Layer 6 of a small transformer language model trained on English Wikipedia (15 layers, counted from 0, width 64). Numbers have three digits each and are written without spaces.
A neuron's activation on a vector x is GELU(gate . x) times (in . x), where the dot is the dot product.

Input weights of the MLP neurons that the questions are about. A number n stands for (n - 500) times 0.0024.
n3 gate: 350418672675374518600578470798691364417579618558478377583622467491530520623383288451583426567540590339536488620384491544557558560317616583391430515675447540509506547470451442618381521366519463
n16 gate: 323452694576622339637402478369581604566669568674521274453424490423383619666541542497493329431327533622605770528497351568666583497376497476437396545549584458423575402339521566476293368411762431
n22 gate: 309319489485360369402571536470511456419741248319556504330467557478486571393550281377397564547573545500686717640584599718532562715431445445478542663482607651567576261576507675367573665507699588
n25 gate: 369565494453408694346554489494579606696311558460516447458475369443392561388558346512481404475363612635439396603549400490521711570562422410412609635618669400597524609515745525427522509402357330
n28 gate: 683547488405450541578359531442532427557642593459371376427625379670488576457534548469570485585730578506559463579594497425417690485578478734510467428709392204388565481559711519509686441444662503
n30 gate: 479391465336591525571576554591409475607543430374634479510655399641455579629284579440293400230408695661643613379500311350538493695401397521601566542661586614529647390405457635349670287472507656
n33 gate: 554544410520444430493538287655621619710365716340383548428614510716516506596367623497364425456335516483543520385413683379635652583423480283445517600381558568643593445620453659563733503390420412
n49 gate: 593695383381528500319538497494509340503532511649500512500595446474427527503571412609494576538647451590489517637664541372718315429313255483588431463451506404602659537640509517534549497626467491
n50 gate: 418375520483543574720466390576344606497439560537611616635564597828467500580560545460480328571483786438537591428456787392680772543520334456528458311544479449503423374406507466470612557517521639
n61 gate: 662584490617672365407484378563513399487578359439550418553471529411347473487363694371552579604494497372614542738448383500706471424626422663395594420555588454713688586500539607407756459388470558
n68 gate: 440472500392537359302609531442629357446415544469506691365475679465445447546367445610754301475595682510562638576487608497614585683506579627318617638386551545372525340487544459584569429441464475
n73 gate: 575467581500643370504390439527381662388534721408435455533478544660514604529548618578380391362605688519504789620712462523317459412556343538508581541646515459621747343626358694087612430563408433
n77 gate: 645315525445449430446598500543447539355571576293549513245487689709267548519468523666497584362368506627550519455436710526506539601535404297464430538374568364412598425449429539437420279455378497
n95 gate: 507533454655457540503739161531325314264530401460648439428373589428497434493513555463507618611597379534625443720483540403513463688500359601469587480422595236735510512527507423374544533473459466
n109 gate: 381434543613608460480556464500438532471592700560624526556523574721416522367523509474509494494514527520557423319627462670466607633540714451406629643483626445485423515534725769591509526529592431
n142 gate: 673574611500585471580618513485476452572313497409512638512659381461466586581576588600575549497384461527660370599494360524494691625574414631660555479581338611641485434565545414465821480453470482
n143 gate: 460368477349562576520453557432646597597600595648548470523619321578584714331500439460470523510467579574699388604377313435513487320444663416267545579483402342470756506553310650451587441543660354
n145 gate: 547409560446360564611380509524417677104497550433341612543604520586383626553473644624324378561571532422404584357517456636699466613534517490476737698330380480459497451349530490517368351463625615
n148 gate: 399326457386398444581388537542397481478603475602709585460541589577482558402361318463481418447519506709509565374456576432571733660431487705433412568409516703630478387512412450299579531509674691
n152 gate: 399381574614542448510500433457277543226659808510510435484464573411538500379545391319451402500542401513487432582406569523532594475503610435734544590575497543523430386375721614433640749577354464
n157 gate: 497391345706497431359385610593490341409431484488532392473481364442588690546454721547649457368365470665408547525531497717559494556372664462392503506453564386551546446565409528261475426737590421
n160 gate: 529503377531571592461592612537577383554358431554481297673446571421522507614444721562474525513554493463475469430564542455480435464510366521303406554635414578550666462472503479426417429341540593
n163 gate: 322377371519378512590648285449408556531419423454557190605451439500560494302317446444469412307335671434390531437537466433643413491565450525377609500356553513456381449457398494436612442475599432
n180 gate: 562605494515503456365479447588748262553456366503410470637465497569420640561355434386530417509568425583468585634421405291529405619447364521327521518530485467485480424357559438398258541415624391
n187 gate: 457507425601358486468438435548754192403543514639779544584521609654462467673440588475500476230586606373507482572453413385807619687657327601456500635489435518697560358397579320376511458447434554
n195 gate: 696724493557510401503527318273385490537586533408629286368770448493564617390510665549680429473550613547565533527474553381500656546424444490406404313570567426336444471622308672402583526424446361
n201 gate: 594378701623471433461516558642477451464426564385516568253603503480628590538215749580503431326652604565367510419567649450601568383490561322513543337471516337559646431427413465522581487484335394
n202 gate: 412597484444474708331377374594470421529591523545537375557490471483323415532359606341576376650516571500497474655627661840417575474295722438550588591526513401384532343607382461474526362442460376
n205 gate: 526602402494308560370523411421487481522551374525402374516624607520410563347412520544458612215452576290425402506398577480556401538283340471630490576449671400549547522649426548232346362354474487
n229 gate: 430524519622500572471705437426508332468457609402500530411492558585503500371413410612505458597444503666682452503521492412445462571529347497546553519378821449571450551417610435508680468460541441
n234 gate: 348446650378367617581377448524693602470500826393455463638329424414255531642463648594483461537628554428444480289497429566474585513476318415452378530500527466538646544634729507577524590497448770
n246 gate: 482350533527318620473525456633463280263358482524649393400584568697491514598601552461497553488461575558542548402485488403619549551331306393396381599476534527620530471275666452494527583350441397
n3 in: 251241409580459408513542359379477596583567544251542548648715297575608488519437354367532410379369563432516475532557689605562673494538487590500460513615629532558334489415510519522557400519369379
n16 in: 400637442486476565514353593482525424579833544337683455657637530581463657547625552524514366569507454778335507445455396305379724611363579645483692490593350510528571565435376359592638652425500483
n22 in: 515417432467446554347455553313500349401336388478507412571638640552595490546421467623126663551621555526200637629362228436432504274380431493448364565331293647511421487482409646637584550601376427
n25 in: 544413540405619513654404455565424307439456523560586551552453460630321478777493462363632366433668366361606543388500520434335331500594429497606316523564412402343400488393187534530487553637773503
n28 in: 593451340596283443342624492453367480593309703440390465365480472538511411577534435555747444500625492374562612439526564393548369449532390459474323526616591465541486458598624486491419440661476483
n30 in: 613514417544331685438507480496541331628544583330399290610700486604542503407392444602581511701376452474525290562754570523607811640289409342452470406287500518437450588341518489590657428362721354
n33 in: 404620462589479489514356459609616493656366675454304429273412295493435510608340514613696590475319557357438444475715603398556429570366617585583588542493482664697577399514705426500546740454347238
n49 in: 500529517444454445523512510485378339518613546581360468720601577405497465682491494549520622386564428624243532562509640611360354471526413556453344575392482606412583422506276637537547566373506608
n50 in: 445758416435409520585413365336570441534425338716451541596527540486523481380255351436473500575613578497349581393480500539450891399595548311379553480473317517628436503564411524362538493480763616
n61 in: 509423476407454574605720436522547581584552360549579587683445294566518540409336491503559662528348512603461399351617575481264500588580583351707551540416378491390409463552435308543534579396697454
n68 in: 370410275630361371445659620741584235453520566213388488466555465588356496477461711594342687594323727805389601532504500431473429519633559279492439609390583563568643470407794465438441581344548688
n73 in: 324405405556429552536532496418422335977532551480345568484436234167546377496461459560448519544516443669860488323576717516492512382480384624277533421516504250439343473559656412555688382433348532
n77 in: 180205482358343441304632550587352564332519463504485507468445471526493486489383553452563504262467444676533592679289321424442422733500541470545439581317631429579749535441645426511437474227275392
n95 in: 546597521622365494385395596394400577317503632641397528459512610478479653497587534548570485457698500313571524512346463369500485413542330396549450569295512503503746510578582646593506345298478388
n109 in: 468573514471477535675440495500530408515450488459599568474494569518242467566526658520553511380526319470443593571605650485256462322529535406366839485544470405444503553590450556682617503480605520
n142 in: 618439641447466374549428514481475369450367644687418359395679561525638454509588667568522702565438521369588374406392624516682692454574543506465442466612616288491399561614494289488488436509360522
n143 in: 563434391510550606440564509574600471623522600696426363531497324580302509454485603312491485396573413401426603557641668286571459302745409541267399388481541614443571516425428418463595655450390503
n145 in: 544606389475392637319688497683417557531603618565455491457541466538515404426352675525440582719390539548319342541459494500580396531406575223608286441472503506713704497435475453503553537575436594
n148 in: 589669434482451317253507640446355446550288465630728479387482465633469358420472659458685521631422476550667539504278507526535678448415404692529251570482539332518556460532642319570613528310645691
n152 in: 438689455590533357399718447522324426460540430515368444339460328638711426398554391552426554368543497637714424410494481336491651461421571559478617454565519605351554516372626457488571563339368512
n157 in: 485559465420599526594551511476572577680521549608138467509526500608583544529526560547571511459530408437428538286377657542509435529450488476398518415411458586190352525751535532430588422412509547
n160 in: 456640511614492519516421465424407486525387525399407469543467476475513515400367657602370398633616421330319224417632558437516447503404392567377446437589399403508394552579536511527519592399653442
n163 in: 558274426493430321449434460403528726387517550433382431490385370718503519327323410568124457303612568517337338435551452542500514477669578630534535308408569503555420515561473405617643443524319517
n180 in: 515676388620476603436571522494409857282585419609547537550473449512426406659503366461439509640482486568644727595433589689530521560494589460398633473561259491447551516533372439539485521488372491
n187 in: 585503473401667655476355613479472421429534570433528602411375394493461541487680593618415398510293612702427497595389292632570401414561453510603202661800589507524583468477256483527514580571462723
n195 in: 559589454760479402623437561371402447627571628564670478623451521475589517425570434540509512284417456428437439540531500456729667579347688457522494589720475556416418468408408269427611439552427635
n201 in: 590483546657513540364662467514493389593659648622269430665331520429432472432601361176510364447523450645389513329563523534588513503424390560510569451497271671487333634411709553556513628427391457
n202 in: 346557554577450402402523259330474310478443601645546301404494290542602553447475701383494438592526633481578434474592462402519404547532599487529546329644432474665384643393404570554264484636552433
n205 in: 437467452648586413548433573401549479485473349384638409485303379417497606515494387587427281605575608646479422697689464420459545417320452391518568324482537488643393461437596334533449355539642437
n229 in: 538513429419600508543489399415626462527505434516546424438333317582379498351482492423546562487401472624576511470465444448526420469580457513470295646411451549468260629609503677505687610497464540
n234 in: 579557469417622629443317557737500340379484534513597353463598711349463479661478684742487355475624473471633513526468420370568598522481484697391556459382391443715528514553652494631456422626451494
n246 in: 466576493396661490477350428702637557537303566513538446584503493541629500454602425294419513490631481368628377389607493503539527405270604278371403473429571399686421595742483554649718539327294487

Each question shows a token from some text and the vector x that enters the MLP there. A number n stands for (n - 500) times 0.0064.

" and": 553539406614525516457532770401492508463445529517444477428402466401527443518525448381500611457572348441516451515528554576559603550549565416476477564533502502569532552488409513594514468557507453
The two highest activations, in order: n16, n68

",": 605440495519538520515546770564500532522461562444447454512468471518557471476487521491499481316317463432519395495429526578488538530525593426484533440466467456483459593562348504416455504542479472
The neuron with the highest activation: n157

" di": 409540586537495499495442497493351627437424390457329346380460393639381444500521589424408416579546536628524467541590498559408414469448441557521516462431633462432632786574395274571358564496461531
The neuron with the highest activation: n202

" the": 554504589475486557456423736507517443508462531485507567496455495571540378513403452536449436523534510501571427567527469579435465576527450401588526585518515498508519739504507528565577430537446412
The neuron with the highest activation: n25

" Conc": 530501522381524545470534471573436609435492430428570364407525554442564444481517525503615438528375423614570353540403491562413341680392385520469459462457432482505479792414647614511417479516721484
The neuron with the highest activation: n77

"ite": 493373447421462454619513544601617477522524464560437397382505417506585361378525414468409544481531583373649580609477470591354510403444485502549515413556550466357246753560504596523381534603503525
The neuron with the highest activation: n3

"s": 448495530358471450519459547349621493486484486501396510492572425504600379398517484393441570629525476261460512453560482421317481484503549544513575491462512531459070695414546599432539571525568482
Which neuron fires most, and how strongly? n163, at about 0.55

".": 414505518710480479408487681418421715516438602437389610643410406520654337517410312508529569420410432467469414512479518404448452410544520546497440424526496533571403511459472370448531694504602486
The neuron with the highest activation: n152

"ica": 435511493659619621556419546595466505531516575442704351654491327481637518412485478458573547620666522608494675694545428516408658436387471516250449438427455562506560667527517575550395445486597456
The neuron with the highest activation: n16

"-": 427581463447606575374453577552421444661473519301499496518440628460461420439494438578568358573559424449456490513407514575321524659367653601450634563395601330429449678601558420580469459443423592
The two highest activations, in order: n109, n234

" were": 468476418510549459438617720474637456583493508415459676359579470492574370449538439457573568540534585515508561560549588506625430578573562457448430505471404465522461679538476435594454511460482478
Which neuron fires most, and how strongly? n68, at about 4.5

"ho": 637527624607589589434390371506500363435400424460600522452422487741637515499621332472474582451515425474508508528436532617394447485466431376484585485480544420610234648393449417519374432547493543
Which neuron fires most, and how strongly? n246, at about 2.8

" Group": 425526519416667468543462526513578556534486544640486438477469486559536345424355425613576532474642559390517406445473533443353483637385603404399509520356478419523235760499560578394485598457532399
The neuron with the highest activation: n229

" 2001": 615351487420601516580551593428384293568500487556489375623494586419638338570568432393604648402405448581470410506399469529490504419568505377461620384439454609529291593580456617414507431672428383
The neuron with the highest activation: n157

" App": 418479497430478465383458434425407654507520423575612417506458452331604409501535576436431473568429489592608343476513621308483342578466369420458429526589523462288487737574634392468501510421391459
Which neuron fires most, and how strongly? n160, at about 0.82

"A": 528478636504543542677527599404512505520549390505417449533586440532511461450378494497510443562366540116498481373470575399476525542580613406458448431579626433559301673516652466536539514399498481
Which three neurons fire most, strongest first? n3, n50, n163

" that": 501556527589530604454593678408562640531664547452489428470380449641534534442395434374325588519471353494467495557571407686488556500538455470590532451462458597506557635448473652591448513511514332
Which neuron fires most, and how strongly? n22, at about 1.7

"line": 441577277568543632586392512479567527571493535537463485546363481522589373500508468414374433432447630494616606340596534474423522528372622537382432458493447463569291779536522540529568552495476518
Which three neurons fire most, strongest first? n50, n163, n33

" achieved": 534468352528472454533400643436581361563584425532322543553579504425438393448512479460612590494502558576565463607541441466596498583569458649359486428385513545391514728624630319565444560635437495
Which neuron fires most, and how strongly? n68, at about 1.6

"ets": 385512390636484481481474660467620501558592573455315422513499484445624480473555506383635585660450466396485549456618544438410459516542524640444534474481331328598294636509589657481604548515495421
Which neuron fires most, and how strongly? n28, at about 2.4

")": 576606484474613365503528707577529504625509517426442435571535481579600353530604434460457586498352587337468370469519580562477475442535459601734562474580495528509400600563461551402549517569444471
Which neuron fires most, and how strongly? n142, at about 2.6

" R": 622509773584383415563546503650422420506597409377541570527485476380565383537397610506514462598589422355441429437482592433622572498470456518450513463253555547478438756457594319632422481514532503
The two highest activations, in order: n201, n234

" a": 495467562614455539547451703412511571512483500440406607551518580568539382496415588461432423582551467440576491502505553535518358555469498473649599424380499468509570694607433311476553339539595464
The neuron with the highest activation: n145

"ona": 458529519576651530538456518394334389477555457345552599591341388505631529469525471388516760524661469516485694556649422521407397497330472412312350438489483518557658591447379542304514397430544568
The two highest activations, in order: n22, n49

" 5": 458508543517659512494487590547347385459567401452513534512544506582634219534532551347536553526580459656408582345505520586505475386454816588333517454555485492581373613622517370490594420487491443
Which three neurons fire most, strongest first? n157, n109, n201

"no": 503601530451602583616267538542442523504412347406408440471628472560528424430567513233431397547414547506487576578460380539513619509482441493596539374544492428461309662549570556682634435497645527
The neuron with the highest activation: n50

" control": 399450326522475569481448535550420529604526433561583631545459475496565245486510465411584417598500530474605612457686377491496549478628486479508480508414527409590493745548542548405527611370357442
The neuron with the highest activation: n229

" From": 502351359456528516571315644496542570358574564519583559563448416483552456463435378486498501468422520528491345533501349526510416540553401500547480587609484497545471696285565415568435493509348440
The neuron with the highest activation: n187

" trans": 305542393468540464427423476701377453572395431392504436505505442431502314462470555409446470577561380561614396512484489516445555584425313488650383513445507535567468766600589505531497592345481518
The neuron with the highest activation: n246

" 1997": 640387524381596479614589597410317303584564438463504373658549590472670408578615425384562608474425513568487430538429411584517392412521515391520550405495555621565296589565471604465499496649407382
The neuron with the highest activation: n142

" t": 493568460565495652583524443552342522421488435396541434472471458419420438476465488426606563606508406493489490523416610549514520433394488461737532432359524449491589808544621300560498409610578500
Which neuron fires most, and how strongly? n95, at about 1.2

"2005": 576483569481562571536499572480222344656684437433491280568614584482585423416622463562446498497462448569420358403442470603501387518574583360487580390591566552546316625577426656544570543623499376
Which neuron fires most, and how strongly? n195, at about 1.9

" ass": 398635472445418570406492519521362538555490339441400480472426501342508458499486537428490592680440359543512401462624497440423404632561351535547510515426373359504686750562545517548646473343496480
The neuron with the highest activation: n95

" An": 408453636626441556478487642378502574475476471458445592561485546534559269478394547548404463355370459460505419524511521497517399707408428445579519577398506479584579748492542561502522410503480585
Which three neurons fire most, strongest first? n77, n145, n30

"que": 327640454396652508559587490629574462300453458409561563458421397538447487417607325442468631639514728467526504670438354521405574454341511459336491408416455646440515646532464586538515449501437479
The two highest activations, in order: n22, n246

"lie": 604434383454503487432381527509443585543550526430375384453295461513741326447687405565411592576551589500525633596518589358350415492447287434272406582413389388407418525524482669503601416574387480
The neuron with the highest activation: n73

" layer": 481557408398617468506475494505485499467566587531522528504306452530447321413458466479600524572523585527547528484624463569482517472347580570542594432368572561530428824501598663497538676436478488
The neuron with the highest activation: n229

"dam": 534547511517410514606502433464653388520467634570462466601522467494488460428534407461473600580512520398512384533460425536447469382538529412435649496602523499497115768515540400510496593490537454
Which three neurons fire most, strongest first? n229, n109, n3

" share": 429463387652564520458403588464442634469575466602409512605422503562403394447469430520600489506492556504454540360621538349517547551500411538441530474425372358513503803556556449481551575514474370
Which neuron fires most, and how strongly? n50, at about 0.86

" of": 419468465496442565526425749481586584520586384537557518515625451435607539489487445457446348435451527571479507504589424520504506452470527423505581599540611433496493619531444388436511408508513391
The neuron with the highest activation: n16